Layer 2 of a small transformer language model trained on English Wikipedia (13 layers, counted from 0, width 128).
Take only the direct path to the model's output, skipping the later layers: a vector added to the residual stream pushes a token's score in proportion to its dot product with that token's output vector.

Output vectors of the tokens that the questions are about. A number n stands for (n - 128) times 0.0083.
"ec": 84, 103, 153, 103, 70, 118, 149, 154, 130, 180, 96, 65, 133, 125, 105, 135, 115, 145, 140, 149, 105, 161, 132, 163, 150, 165, 72, 113, 191, 140, 114, 124, 141, 170, 70, 138, 114, 148, 175, 146, 144, 50, 93, 124, 132, 127, 83, 122, 102, 201, 93, 87, 99, 148, 136, 107, 166, 105, 142, 164, 124, 160, 121, 108, 153, 89, 139, 154, 84, 139, 121, 140, 63, 83, 124, 148, 122, 85, 127, 213, 201, 90, 140, 129, 136, 139, 96, 144, 164, 132, 147, 108, 150, 105, 121, 91, 191, 115, 158, 107, 119, 116, 133, 147, 123, 131, 98, 69, 130, 72, 166, 154, 84, 160, 112, 99, 165, 98, 83, 112, 121, 162, 70, 108, 97, 162, 168, 143
"$": 96, 157, 140, 213, 56, 157, 100, 69, 214, 142, 155, 109, 168, 81, 125, 135, 175, 140, 73, 100, 107, 156, 120, 165, 95, 169, 39, 171, 199, 123, 139, 110, 163, 142, 102, 125, 141, 91, 153, 176, 77, 98, 100, 92, 108, 128, 183, 109, 150, 70, 131, 107, 85, 151, 249, 43, 136, 111, 124, 205, 123, 103, 88, 140, 95, 67, 89, 131, 133, 81, 139, 124, 112, 124, 90, 119, 119, 105, 127, 124, 138, 121, 94, 124, 165, 167, 101, 93, 110, 144, 153, 174, 67, 116, 142, 96, 133, 139, 103, 139, 98, 120, 70, 121, 120, 143, 97, 116, 140, 164, 116, 123, 98, 111, 98, 86, 109, 107, 118, 178, 155, 156, 191, 145, 92, 116, 184, 133
"k": 71, 141, 185, 133, 132, 98, 171, 94, 90, 99, 107, 33, 146, 130, 131, 127, 102, 108, 151, 109, 161, 142, 155, 116, 126, 151, 112, 144, 130, 127, 137, 123, 76, 115, 123, 184, 175, 138, 111, 215, 70, 96, 179, 151, 147, 157, 125, 100, 120, 155, 140, 100, 119, 189, 171, 164, 118, 85, 119, 63, 104, 160, 170, 142, 70, 171, 164, 78, 108, 118, 120, 177, 197, 162, 80, 90, 127, 112, 133, 145, 134, 59, 134, 115, 96, 104, 153, 142, 168, 130, 127, 145, 141, 116, 118, 138, 154, 124, 99, 165, 99, 93, 136, 188, 136, 112, 132, 156, 120, 156, 143, 101, 129, 144, 138, 155, 129, 97, 115, 99, 105, 103, 81, 89, 82, 136, 97, 109
"ord": 71, 125, 108, 135, 163, 192, 115, 150, 166, 151, 150, 108, 123, 78, 122, 142, 175, 201, 116, 126, 141, 137, 183, 154, 131, 186, 63, 181, 196, 141, 152, 115, 97, 89, 126, 134, 140, 122, 150, 153, 161, 134, 108, 191, 126, 69, 153, 162, 128, 156, 40, 109, 82, 198, 112, 85, 8, 147, 139, 132, 159, 133, 109, 160, 71, 133, 74, 77, 138, 157, 170, 123, 101, 138, 77, 217, 112, 117, 123, 118, 106, 132, 152, 146, 142, 145, 202, 100, 56, 132, 136, 150, 73, 161, 187, 69, 143, 78, 93, 136, 78, 111, 112, 170, 168, 118, 154, 128, 104, 109, 184, 200, 162, 103, 102, 100, 117, 95, 80, 131, 108, 95, 61, 103, 147, 191, 82, 132
"ain": 44, 123, 120, 160, 69, 81, 95, 78, 161, 121, 89, 104, 117, 183, 166, 175, 168, 164, 145, 174, 161, 92, 153, 133, 123, 140, 87, 110, 138, 136, 72, 131, 89, 156, 153, 142, 135, 171, 177, 173, 108, 101, 149, 83, 166, 153, 168, 186, 110, 184, 114, 118, 124, 91, 111, 178, 146, 136, 81, 134, 121, 189, 200, 145, 102, 156, 109, 113, 203, 81, 80, 89, 107, 123, 172, 179, 106, 71, 115, 141, 110, 119, 156, 167, 132, 128, 116, 124, 159, 131, 163, 147, 158, 117, 57, 72, 129, 158, 111, 101, 114, 154, 61, 86, 88, 176, 86, 151, 108, 76, 166, 153, 116, 108, 96, 127, 113, 200, 163, 120, 187, 131, 191, 105, 83, 92, 70, 148
"%": 109, 139, 168, 99, 95, 132, 118, 77, 87, 99, 102, 112, 143, 101, 100, 192, 126, 141, 130, 105, 115, 224, 163, 199, 94, 72, 67, 78, 159, 92, 114, 102, 81, 61, 104, 151, 123, 175, 179, 165, 152, 110, 165, 142, 73, 133, 101, 157, 140, 84, 143, 105, 118, 141, 158, 99, 122, 155, 117, 148, 169, 152, 132, 129, 65, 148, 142, 138, 183, 75, 197, 151, 118, 132, 129, 138, 66, 117, 124, 139, 63, 145, 151, 137, 155, 171, 116, 89, 103, 156, 101, 133, 98, 150, 167, 138, 136, 147, 41, 173, 48, 158, 135, 120, 109, 103, 65, 92, 166, 197, 151, 190, 73, 105, 91, 96, 96, 157, 139, 140, 139, 160, 191, 61, 118, 171, 131, 118
"99": 115, 138, 99, 151, 100, 158, 113, 127, 118, 139, 148, 113, 124, 130, 113, 179, 178, 164, 149, 166, 140, 137, 196, 136, 144, 137, 52, 109, 183, 121, 103, 125, 148, 151, 135, 100, 161, 150, 174, 167, 92, 161, 163, 88, 120, 175, 119, 90, 147, 86, 137, 148, 91, 108, 175, 77, 118, 97, 114, 128, 154, 110, 152, 129, 107, 100, 113, 99, 171, 126, 98, 168, 131, 136, 103, 166, 129, 130, 123, 101, 120, 140, 131, 124, 145, 136, 141, 104, 89, 164, 128, 161, 102, 145, 146, 126, 132, 91, 117, 119, 133, 129, 94, 161, 113, 159, 99, 71, 158, 81, 163, 156, 135, 109, 120, 58, 131, 174, 151, 153, 139, 135, 146, 134, 130, 145, 145, 112
"u": 45, 126, 140, 123, 94, 111, 62, 136, 155, 122, 159, 136, 111, 127, 133, 116, 156, 170, 121, 104, 116, 196, 169, 113, 161, 93, 94, 164, 195, 130, 121, 144, 102, 143, 160, 99, 97, 109, 93, 116, 136, 116, 91, 158, 112, 129, 173, 129, 74, 134, 92, 100, 124, 82, 191, 139, 161, 152, 155, 133, 122, 171, 124, 101, 160, 166, 99, 94, 122, 127, 97, 176, 164, 98, 120, 135, 165, 121, 136, 88, 138, 97, 90, 168, 109, 121, 125, 156, 113, 120, 125, 115, 150, 62, 139, 86, 86, 85, 162, 121, 114, 109, 171, 136, 104, 114, 132, 121, 81, 117, 155, 93, 160, 143, 111, 128, 114, 118, 117, 114, 105, 132, 133, 143, 149, 74, 111, 105
"am": 47, 78, 170, 149, 123, 143, 146, 150, 170, 82, 101, 126, 172, 103, 212, 98, 119, 158, 81, 150, 167, 109, 161, 151, 140, 139, 94, 83, 142, 106, 108, 134, 97, 100, 111, 99, 146, 83, 146, 129, 103, 100, 165, 96, 142, 104, 64, 186, 97, 140, 94, 102, 157, 70, 162, 161, 126, 137, 119, 109, 162, 109, 129, 146, 164, 124, 113, 180, 175, 75, 149, 161, 147, 136, 118, 97, 155, 120, 131, 91, 141, 69, 156, 128, 137, 136, 131, 113, 111, 126, 142, 127, 142, 148, 109, 119, 98, 135, 135, 153, 92, 174, 145, 134, 124, 113, 139, 93, 128, 91, 166, 153, 145, 143, 153, 141, 130, 101, 88, 116, 100, 100, 88, 130, 155, 119, 80, 156
"ot": 80, 119, 98, 170, 95, 97, 117, 99, 207, 89, 58, 114, 114, 94, 160, 140, 153, 118, 81, 126, 121, 140, 115, 167, 135, 133, 96, 74, 129, 94, 120, 122, 114, 131, 112, 173, 93, 168, 149, 198, 148, 52, 71, 154, 173, 123, 100, 169, 187, 164, 72, 151, 145, 132, 153, 103, 154, 145, 140, 137, 157, 135, 151, 144, 112, 165, 109, 157, 132, 115, 140, 78, 144, 155, 185, 100, 163, 134, 128, 121, 156, 202, 160, 180, 143, 120, 102, 122, 133, 128, 114, 112, 148, 148, 173, 57, 86, 93, 135, 94, 129, 169, 126, 186, 128, 100, 102, 178, 111, 86, 146, 166, 75, 145, 133, 126, 160, 105, 104, 154, 119, 84, 112, 136, 126, 179, 129, 134
"ill": 61, 135, 149, 166, 92, 148, 75, 77, 167, 161, 122, 182, 97, 107, 123, 163, 195, 171, 109, 104, 105, 119, 104, 177, 120, 63, 75, 140, 178, 130, 160, 138, 146, 123, 195, 147, 121, 142, 177, 125, 120, 126, 149, 119, 128, 85, 175, 158, 90, 131, 79, 135, 136, 165, 76, 81, 171, 75, 114, 156, 100, 132, 145, 162, 140, 157, 101, 136, 169, 103, 111, 200, 138, 105, 120, 178, 111, 107, 122, 150, 63, 112, 110, 127, 46, 109, 126, 110, 54, 129, 198, 120, 166, 199, 93, 123, 151, 172, 152, 108, 95, 140, 139, 133, 143, 136, 167, 159, 149, 117, 118, 188, 142, 112, 131, 101, 107, 144, 87, 144, 113, 95, 93, 174, 127, 164, 90, 135
"as": 70, 113, 110, 105, 175, 130, 132, 72, 162, 97, 149, 150, 101, 107, 164, 72, 121, 180, 103, 97, 100, 84, 122, 152, 146, 168, 101, 126, 122, 134, 138, 146, 126, 130, 111, 136, 124, 129, 138, 139, 140, 123, 136, 109, 122, 71, 120, 136, 120, 200, 116, 121, 108, 157, 88, 155, 143, 78, 113, 159, 87, 162, 111, 117, 109, 78, 111, 189, 188, 128, 116, 162, 186, 192, 118, 109, 90, 95, 120, 105, 130, 116, 155, 210, 94, 108, 148, 160, 131, 129, 113, 80, 138, 84, 152, 106, 102, 50, 100, 109, 100, 120, 105, 160, 129, 151, 150, 93, 114, 89, 115, 134, 148, 136, 145, 153, 159, 91, 171, 93, 132, 77, 111, 169, 127, 135, 118, 123
"ew": 81, 129, 137, 139, 67, 130, 107, 163, 191, 140, 173, 72, 129, 100, 161, 143, 125, 172, 104, 132, 159, 67, 88, 133, 113, 151, 86, 113, 176, 93, 114, 115, 97, 90, 55, 178, 120, 157, 194, 158, 120, 91, 150, 109, 130, 173, 142, 151, 98, 127, 137, 125, 119, 135, 176, 65, 127, 120, 139, 118, 118, 43, 52, 164, 131, 129, 141, 96, 127, 118, 88, 163, 113, 96, 115, 170, 148, 80, 127, 195, 162, 104, 150, 152, 99, 75, 131, 155, 97, 133, 113, 156, 104, 96, 130, 100, 92, 47, 155, 96, 26, 150, 102, 208, 147, 172, 148, 140, 140, 98, 134, 149, 145, 111, 162, 93, 91, 125, 46, 163, 148, 182, 131, 147, 124, 170, 82, 165
"p": 111, 131, 137, 150, 124, 95, 136, 124, 190, 162, 88, 79, 170, 159, 108, 85, 106, 71, 145, 83, 104, 197, 188, 136, 156, 94, 77, 120, 107, 116, 137, 138, 77, 157, 120, 182, 129, 100, 96, 146, 156, 91, 113, 83, 169, 190, 100, 78, 87, 167, 138, 110, 133, 124, 91, 96, 140, 98, 148, 118, 135, 140, 144, 181, 140, 156, 117, 139, 125, 169, 157, 130, 96, 162, 123, 107, 78, 188, 131, 73, 133, 138, 162, 99, 103, 128, 146, 106, 121, 130, 120, 104, 108, 91, 107, 105, 117, 124, 109, 167, 103, 109, 119, 112, 121, 209, 123, 162, 100, 180, 141, 97, 168, 137, 92, 127, 146, 143, 113, 111, 150, 99, 107, 116, 92, 139, 125, 181
"ation": 75, 67, 156, 126, 62, 120, 101, 83, 171, 98, 85, 104, 166, 174, 96, 146, 81, 212, 96, 152, 88, 82, 82, 142, 54, 178, 134, 93, 168, 122, 103, 100, 76, 114, 92, 138, 90, 128, 204, 107, 148, 90, 191, 140, 110, 83, 131, 142, 132, 140, 73, 138, 116, 150, 175, 125, 135, 97, 155, 131, 155, 71, 145, 164, 121, 117, 125, 52, 116, 151, 135, 144, 120, 178, 87, 73, 133, 93, 123, 99, 103, 91, 168, 184, 126, 138, 107, 102, 112, 148, 114, 153, 106, 108, 74, 77, 135, 94, 152, 125, 151, 101, 99, 146, 161, 194, 113, 139, 139, 114, 151, 86, 133, 88, 144, 121, 107, 155, 125, 141, 153, 164, 101, 194, 163, 86, 86, 125
"iv": 56, 145, 158, 177, 110, 112, 136, 139, 141, 140, 142, 105, 187, 74, 139, 113, 183, 199, 154, 191, 104, 160, 152, 150, 81, 167, 98, 110, 142, 146, 121, 128, 78, 141, 138, 132, 127, 129, 117, 141, 93, 136, 131, 31, 204, 79, 74, 130, 121, 143, 62, 126, 110, 100, 98, 135, 114, 161, 108, 167, 145, 101, 115, 81, 137, 77, 100, 128, 144, 137, 109, 161, 113, 120, 177, 129, 218, 125, 130, 139, 111, 94, 183, 155, 116, 86, 50, 96, 43, 138, 173, 169, 147, 90, 102, 102, 80, 48, 155, 116, 118, 134, 139, 87, 111, 79, 111, 107, 124, 122, 140, 123, 155, 165, 129, 133, 137, 148, 174, 188, 156, 73, 159, 83, 97, 139, 83, 145
"{": 92, 177, 118, 211, 98, 185, 123, 72, 126, 135, 146, 128, 120, 127, 185, 139, 137, 147, 146, 88, 89, 86, 166, 162, 109, 88, 29, 67, 139, 138, 148, 90, 80, 133, 120, 110, 153, 151, 128, 102, 75, 124, 105, 65, 98, 146, 109, 115, 146, 151, 111, 106, 86, 189, 121, 80, 129, 74, 94, 168, 107, 137, 60, 141, 25, 144, 150, 133, 125, 78, 148, 142, 96, 148, 122, 91, 153, 103, 123, 158, 129, 119, 85, 199, 156, 200, 118, 47, 153, 143, 210, 194, 83, 148, 81, 49, 132, 89, 121, 144, 119, 163, 108, 94, 123, 112, 89, 113, 100, 136, 139, 166, 95, 61, 84, 119, 51, 158, 144, 123, 103, 177, 181, 100, 65, 164, 19, 130
"l": 131, 112, 158, 125, 126, 102, 204, 158, 191, 146, 148, 123, 134, 68, 172, 129, 96, 121, 135, 166, 106, 83, 142, 91, 144, 113, 88, 149, 98, 130, 232, 141, 79, 119, 83, 93, 109, 213, 121, 148, 160, 99, 131, 159, 125, 122, 127, 86, 77, 131, 154, 62, 119, 108, 137, 129, 84, 114, 160, 124, 88, 153, 132, 118, 153, 151, 93, 130, 152, 153, 150, 134, 146, 164, 160, 149, 90, 89, 135, 108, 138, 197, 108, 149, 155, 127, 132, 92, 157, 123, 106, 139, 165, 161, 97, 72, 123, 176, 146, 119, 88, 111, 147, 118, 152, 109, 169, 147, 127, 130, 145, 89, 179, 116, 127, 175, 164, 88, 132, 135, 150, 96, 90, 104, 139, 118, 77, 121

Each question shows what one neuron of this layer's MLP adds at an activation of 1. A number n stands for (n - 128) times 0.004.

n209: 155, 157, 143, 112, 115, 139, 130, 116, 151, 95, 97, 148, 90, 124, 147, 139, 115, 142, 138, 113, 125, 114, 121, 130, 138, 130, 164, 71, 94, 106, 121, 128, 119, 60, 149, 110, 83, 115, 104, 175, 172, 137, 154, 116, 121, 138, 89, 71, 89, 122, 131, 109, 94, 141, 148, 117, 97, 179, 94, 143, 80, 106, 107, 135, 145, 100, 127, 110, 115, 101, 127, 133, 126, 87, 138, 142, 131, 150, 124, 141, 123, 101, 76, 139, 164, 95, 128, 152, 175, 109, 154, 91, 160, 171, 120, 109, 126, 176, 138, 128, 90, 114, 131, 136, 99, 50, 147, 180, 165, 123, 147, 141, 109, 98, 163, 117, 64, 102, 146, 147, 109, 143, 69, 173, 132, 149, 111, 115
Pushed up most: "l"

n200: 134, 104, 114, 96, 131, 111, 176, 121, 128, 134, 137, 130, 138, 103, 105, 73, 102, 140, 103, 143, 99, 116, 100, 156, 119, 127, 88, 91, 130, 117, 120, 189, 130, 114, 155, 150, 146, 137, 97, 89, 120, 86, 118, 155, 130, 149, 85, 155, 115, 134, 120, 113, 172, 163, 121, 95, 119, 106, 136, 100, 155, 110, 112, 138, 109, 163, 103, 115, 164, 104, 101, 140, 151, 154, 90, 156, 157, 106, 137, 110, 146, 149, 119, 113, 158, 152, 145, 165, 134, 108, 121, 106, 189, 178, 133, 107, 126, 167, 171, 115, 115, 117, 127, 114, 113, 132, 141, 137, 120, 91, 131, 133, 185, 143, 83, 144, 126, 142, 116, 95, 158, 157, 109, 164, 133, 111, 123, 153
Which three tokens does it push up most, strongest first? "l", "am", "ill"

n30: 99, 138, 160, 106, 111, 160, 76, 147, 143, 138, 113, 140, 152, 164, 129, 114, 143, 150, 135, 75, 160, 109, 166, 63, 122, 136, 109, 121, 126, 146, 134, 120, 162, 117, 135, 90, 27, 108, 116, 137, 111, 138, 140, 145, 109, 91, 141, 158, 84, 118, 150, 130, 127, 89, 110, 149, 114, 131, 86, 129, 102, 91, 157, 123, 195, 132, 146, 97, 124, 131, 117, 124, 130, 122, 142, 158, 149, 141, 108, 115, 131, 145, 111, 120, 175, 83, 118, 146, 136, 92, 104, 156, 103, 128, 130, 125, 161, 157, 112, 152, 118, 138, 93, 160, 88, 122, 127, 149, 171, 104, 136, 140, 137, 132, 120, 122, 145, 154, 128, 126, 126, 112, 119, 145, 131, 111, 147, 121
Pushed down most: "{"

n7: 177, 111, 103, 152, 90, 108, 163, 167, 121, 133, 117, 110, 166, 110, 146, 120, 121, 96, 158, 180, 84, 173, 103, 145, 95, 168, 130, 67, 141, 186, 88, 100, 115, 139, 161, 117, 118, 143, 105, 166, 159, 117, 143, 132, 151, 140, 138, 141, 93, 84, 160, 162, 123, 163, 150, 107, 155, 162, 135, 115, 100, 109, 176, 141, 130, 87, 129, 136, 177, 119, 142, 164, 129, 81, 138, 130, 127, 167, 142, 152, 165, 144, 141, 144, 129, 153, 158, 115, 139, 182, 128, 124, 145, 123, 126, 128, 124, 131, 136, 72, 174, 136, 110, 116, 108, 78, 141, 85, 112, 157, 113, 154, 164, 115, 83, 132, 126, 167, 137, 128, 155, 138, 135, 142, 131, 141, 123, 177
Which two tokens does it push up most, strongest first? "iv", "99"

n58: 112, 162, 121, 130, 125, 131, 168, 126, 179, 146, 100, 143, 120, 147, 119, 143, 97, 89, 120, 159, 114, 100, 140, 63, 143, 94, 154, 114, 116, 122, 131, 105, 138, 114, 149, 124, 112, 111, 118, 109, 121, 140, 129, 79, 157, 100, 121, 121, 163, 135, 110, 194, 116, 120, 133, 121, 133, 127, 68, 130, 159, 155, 159, 161, 178, 106, 89, 146, 107, 122, 116, 115, 123, 133, 87, 119, 176, 159, 167, 129, 126, 98, 138, 183, 144, 128, 103, 149, 99, 119, 155, 171, 168, 84, 90, 130, 104, 157, 166, 118, 154, 86, 159, 52, 148, 148, 145, 125, 126, 117, 92, 91, 140, 158, 132, 87, 131, 112, 152, 95, 128, 110, 102, 145, 120, 166, 124, 117
Pushed up most: "iv"

n52: 149, 163, 152, 153, 110, 142, 97, 103, 121, 109, 134, 124, 133, 148, 135, 126, 133, 144, 126, 168, 101, 134, 113, 81, 168, 136, 151, 127, 121, 106, 114, 130, 118, 109, 105, 169, 131, 64, 123, 127, 169, 117, 153, 137, 144, 158, 121, 141, 135, 136, 180, 162, 110, 160, 93, 127, 176, 131, 139, 102, 108, 114, 153, 102, 169, 98, 175, 157, 131, 160, 103, 154, 95, 102, 106, 149, 158, 114, 133, 138, 95, 169, 136, 95, 104, 135, 166, 126, 153, 92, 134, 138, 86, 134, 60, 131, 122, 115, 162, 140, 131, 140, 116, 160, 109, 102, 126, 144, 129, 111, 84, 132, 99, 170, 146, 107, 97, 106, 78, 119, 70, 191, 109, 195, 131, 131, 154, 123
Pushed up most: "ew"

n4: 147, 126, 169, 175, 157, 130, 148, 139, 131, 105, 110, 143, 138, 94, 119, 128, 109, 140, 137, 116, 170, 201, 107, 102, 112, 160, 133, 142, 116, 179, 154, 50, 109, 161, 162, 98, 150, 113, 99, 92, 93, 91, 169, 154, 95, 129, 104, 134, 165, 169, 119, 194, 120, 133, 112, 191, 108, 123, 126, 125, 142, 122, 119, 113, 157, 135, 149, 98, 120, 113, 178, 120, 121, 125, 120, 120, 55, 80, 129, 106, 114, 117, 121, 132, 172, 192, 127, 142, 131, 100, 98, 141, 157, 114, 173, 109, 114, 118, 142, 118, 190, 84, 125, 166, 78, 115, 140, 107, 126, 103, 141, 120, 142, 162, 118, 154, 134, 98, 150, 124, 121, 91, 193, 181, 131, 155, 156, 99
Pushed down most: "ew"

n229: 152, 103, 114, 119, 112, 169, 118, 134, 110, 117, 162, 131, 171, 132, 124, 141, 100, 136, 125, 98, 138, 111, 134, 141, 116, 150, 129, 95, 121, 123, 134, 110, 123, 115, 113, 97, 98, 127, 114, 144, 171, 142, 141, 137, 83, 139, 133, 150, 114, 101, 154, 129, 136, 139, 102, 168, 142, 103, 123, 111, 107, 156, 74, 114, 98, 105, 116, 141, 170, 138, 123, 100, 140, 168, 125, 103, 137, 152, 113, 134, 146, 156, 142, 116, 128, 110, 112, 171, 141, 175, 85, 99, 89, 182, 144, 145, 144, 90, 106, 121, 154, 150, 138, 149, 131, 90, 122, 179, 173, 99, 138, 137, 102, 93, 96, 146, 118, 85, 100, 111, 131, 85, 133, 121, 126, 134, 133, 112
Which two tokens does it push up most, strongest first? "as", "%"

n143: 132, 140, 115, 119, 142, 102, 131, 92, 162, 169, 162, 146, 117, 117, 72, 127, 120, 115, 137, 118, 124, 166, 132, 123, 164, 116, 143, 101, 108, 146, 112, 145, 174, 111, 143, 166, 144, 150, 147, 108, 133, 148, 119, 158, 125, 124, 168, 136, 90, 108, 124, 137, 160, 91, 123, 147, 132, 120, 144, 80, 173, 132, 141, 64, 185, 141, 122, 134, 58, 153, 114, 121, 132, 202, 131, 139, 122, 175, 167, 126, 146, 87, 155, 131, 141, 171, 127, 138, 130, 152, 137, 124, 130, 129, 130, 116, 125, 101, 143, 116, 122, 118, 167, 106, 148, 171, 98, 130, 79, 141, 166, 135, 165, 71, 107, 92, 131, 156, 103, 117, 125, 158, 83, 154, 95, 123, 98, 145
Which three tokens does it push up most, strongest first? "p", "u", "ation"

n168: 140, 144, 139, 131, 143, 178, 139, 169, 161, 88, 152, 120, 135, 137, 149, 90, 134, 112, 105, 123, 153, 105, 139, 116, 175, 149, 144, 140, 136, 144, 107, 114, 155, 100, 141, 101, 100, 96, 82, 124, 122, 114, 70, 169, 107, 106, 102, 101, 168, 126, 129, 149, 141, 123, 109, 124, 186, 127, 75, 77, 133, 104, 139, 136, 181, 173, 152, 137, 97, 111, 79, 133, 176, 176, 156, 122, 104, 154, 111, 144, 68, 101, 158, 104, 151, 141, 125, 98, 104, 141, 124, 117, 109, 156, 91, 125, 118, 147, 116, 115, 97, 115, 117, 152, 129, 119, 109, 164, 117, 123, 138, 161, 130, 120, 144, 94, 114, 99, 113, 139, 108, 97, 170, 148, 113, 134, 89, 69
Pushed up most: "am"

n27: 135, 88, 150, 138, 134, 68, 164, 153, 92, 155, 104, 141, 144, 123, 143, 102, 154, 137, 133, 118, 169, 161, 103, 118, 72, 146, 125, 117, 125, 74, 127, 128, 198, 113, 139, 174, 151, 151, 164, 96, 150, 147, 118, 104, 153, 94, 118, 125, 206, 97, 119, 117, 167, 126, 121, 110, 118, 134, 162, 79, 99, 156, 158, 177, 118, 113, 136, 71, 92, 166, 180, 86, 164, 137, 92, 156, 128, 116, 144, 123, 106, 163, 130, 150, 82, 175, 113, 131, 160, 116, 105, 179, 134, 113, 144, 105, 102, 110, 136, 105, 182, 98, 105, 167, 148, 98, 125, 157, 126, 137, 107, 109, 111, 130, 115, 98, 99, 109, 141, 175, 137, 114, 154, 159, 72, 142, 133, 114
Which three tokens does it push up most, strongest first? "ot", "ation", "k"

n133: 66, 179, 97, 152, 95, 141, 117, 146, 90, 161, 148, 106, 134, 116, 105, 135, 142, 129, 79, 113, 166, 150, 132, 135, 127, 160, 123, 149, 97, 149, 138, 132, 145, 124, 144, 132, 125, 171, 94, 139, 74, 101, 117, 150, 137, 162, 116, 148, 87, 106, 146, 128, 164, 144, 164, 112, 140, 106, 119, 118, 170, 87, 127, 98, 115, 145, 139, 120, 136, 115, 141, 101, 117, 138, 169, 89, 121, 88, 140, 143, 113, 141, 129, 115, 156, 85, 164, 132, 84, 126, 164, 141, 147, 155, 123, 151, 110, 130, 161, 139, 110, 167, 155, 116, 126, 149, 150, 129, 144, 146, 138, 70, 117, 166, 133, 141, 91, 116, 134, 190, 131, 151, 127, 119, 95, 123, 85, 163
Pushed down most: "as"

n41: 174, 170, 146, 157, 115, 163, 139, 153, 139, 129, 136, 173, 153, 114, 149, 133, 113, 117, 125, 155, 203, 144, 118, 134, 117, 124, 153, 106, 129, 106, 163, 78, 126, 143, 133, 131, 128, 99, 117, 100, 146, 89, 163, 133, 137, 127, 128, 121, 148, 124, 137, 128, 121, 135, 127, 127, 109, 91, 119, 121, 101, 126, 180, 133, 150, 115, 116, 148, 175, 109, 134, 113, 76, 125, 106, 143, 196, 117, 73, 168, 147, 129, 109, 127, 111, 122, 169, 129, 161, 72, 121, 126, 125, 179, 102, 137, 124, 168, 178, 133, 203, 148, 126, 127, 120, 162, 157, 134, 118, 108, 94, 157, 155, 180, 142, 141, 146, 153, 144, 66, 96, 147, 91, 92, 163, 158, 110, 162
Pushed up most: "am"

n253: 106, 179, 99, 112, 165, 135, 106, 128, 126, 104, 146, 82, 133, 135, 113, 152, 119, 101, 67, 121, 149, 118, 100, 129, 73, 136, 146, 89, 148, 151, 151, 160, 86, 150, 158, 117, 149, 131, 132, 151, 99, 139, 152, 175, 145, 96, 149, 127, 158, 168, 162, 147, 148, 127, 150, 104, 102, 156, 172, 156, 126, 79, 149, 141, 150, 138, 163, 110, 146, 134, 125, 99, 161, 148, 185, 169, 114, 139, 135, 121, 100, 168, 163, 130, 167, 174, 135, 147, 139, 149, 129, 115, 79, 137, 154, 108, 137, 136, 187, 88, 129, 174, 93, 165, 135, 120, 125, 144, 157, 139, 147, 154, 157, 125, 135, 121, 159, 157, 117, 144, 136, 118, 112, 89, 126, 150, 121, 144
Which three tokens does it push up most, strongest first? "ot", "ord", "ew"

n145: 152, 99, 125, 114, 130, 157, 121, 118, 104, 142, 114, 144, 59, 163, 108, 150, 150, 115, 121, 154, 105, 70, 161, 122, 67, 145, 110, 143, 130, 136, 113, 155, 108, 65, 143, 115, 147, 108, 107, 122, 129, 157, 161, 102, 138, 113, 100, 87, 94, 110, 131, 122, 147, 133, 69, 110, 109, 170, 122, 128, 157, 138, 164, 155, 79, 120, 125, 96, 113, 123, 90, 156, 133, 125, 151, 144, 191, 130, 175, 129, 127, 141, 141, 105, 135, 91, 125, 152, 172, 76, 170, 157, 101, 85, 140, 214, 94, 137, 155, 100, 135, 123, 129, 88, 95, 99, 129, 121, 142, 112, 133, 139, 94, 127, 124, 139, 151, 92, 115, 110, 147, 131, 111, 146, 99, 121, 126, 156
Pushed up most: "iv"

n239: 149, 127, 97, 105, 143, 136, 72, 144, 166, 148, 96, 120, 139, 117, 109, 115, 143, 154, 76, 101, 132, 138, 112, 131, 146, 132, 58, 106, 146, 98, 105, 109, 141, 129, 100, 143, 154, 145, 114, 101, 144, 103, 130, 101, 110, 116, 92, 161, 99, 160, 103, 100, 106, 106, 124, 129, 151, 133, 101, 119, 136, 93, 147, 95, 130, 121, 51, 186, 154, 165, 134, 120, 152, 140, 172, 147, 133, 123, 132, 120, 131, 217, 159, 133, 136, 104, 126, 135, 131, 158, 143, 114, 134, 85, 182, 106, 168, 123, 100, 138, 144, 74, 144, 136, 131, 155, 153, 200, 116, 119, 141, 158, 66, 151, 153, 99, 137, 173, 131, 97, 127, 114, 85, 86, 141, 132, 126, 145
Pushed up most: "ot"

n65: 108, 57, 86, 133, 178, 89, 138, 144, 108, 112, 112, 147, 148, 145, 115, 125, 159, 114, 131, 159, 69, 145, 105, 125, 66, 153, 100, 134, 116, 96, 122, 115, 129, 108, 106, 78, 160, 128, 138, 126, 141, 126, 121, 123, 140, 178, 146, 169, 114, 120, 134, 166, 143, 123, 159, 114, 116, 85, 141, 108, 119, 99, 165, 139, 125, 129, 126, 118, 115, 137, 118, 90, 151, 115, 150, 74, 132, 100, 104, 74, 126, 127, 99, 122, 97, 97, 74, 176, 117, 128, 123, 152, 160, 150, 117, 174, 92, 147, 104, 117, 146, 105, 135, 119, 117, 177, 153, 135, 103, 139, 121, 101, 129, 142, 93, 111, 148, 183, 129, 135, 133, 136, 135, 164, 131, 192, 138, 199
Which two tokens does it push up most, strongest first? "ation", "p"

n55: 116, 189, 123, 180, 148, 133, 99, 94, 153, 93, 99, 122, 113, 133, 155, 108, 87, 139, 127, 106, 133, 150, 114, 138, 184, 140, 144, 112, 171, 143, 151, 141, 120, 146, 184, 80, 164, 94, 104, 118, 112, 118, 126, 159, 188, 121, 106, 155, 120, 85, 129, 106, 140, 149, 128, 119, 146, 159, 153, 93, 112, 148, 138, 130, 136, 179, 209, 109, 144, 156, 137, 128, 114, 147, 122, 105, 94, 149, 107, 154, 121, 106, 177, 137, 123, 129, 206, 169, 183, 180, 120, 159, 138, 131, 116, 120, 140, 161, 112, 103, 138, 197, 106, 134, 102, 125, 131, 91, 124, 117, 91, 148, 114, 167, 136, 117, 141, 108, 83, 122, 155, 163, 151, 115, 154, 152, 57, 98
Pushed up most: "k"

n77: 48, 141, 127, 90, 126, 166, 129, 172, 142, 148, 138, 118, 148, 101, 92, 162, 173, 119, 182, 88, 138, 102, 153, 134, 118, 101, 137, 102, 113, 175, 132, 96, 159, 147, 124, 118, 127, 166, 115, 127, 88, 134, 83, 145, 157, 144, 135, 98, 119, 152, 168, 112, 96, 102, 93, 152, 151, 131, 178, 111, 103, 118, 153, 103, 152, 116, 130, 149, 94, 100, 122, 156, 136, 125, 125, 121, 124, 157, 128, 141, 126, 110, 157, 128, 124, 77, 166, 91, 125, 157, 135, 112, 141, 126, 135, 122, 162, 136, 125, 91, 158, 180, 156, 96, 122, 120, 98, 153, 158, 99, 151, 66, 181, 129, 143, 157, 128, 94, 128, 85, 86, 95, 136, 129, 81, 174, 152, 130
Pushed down most: "ation"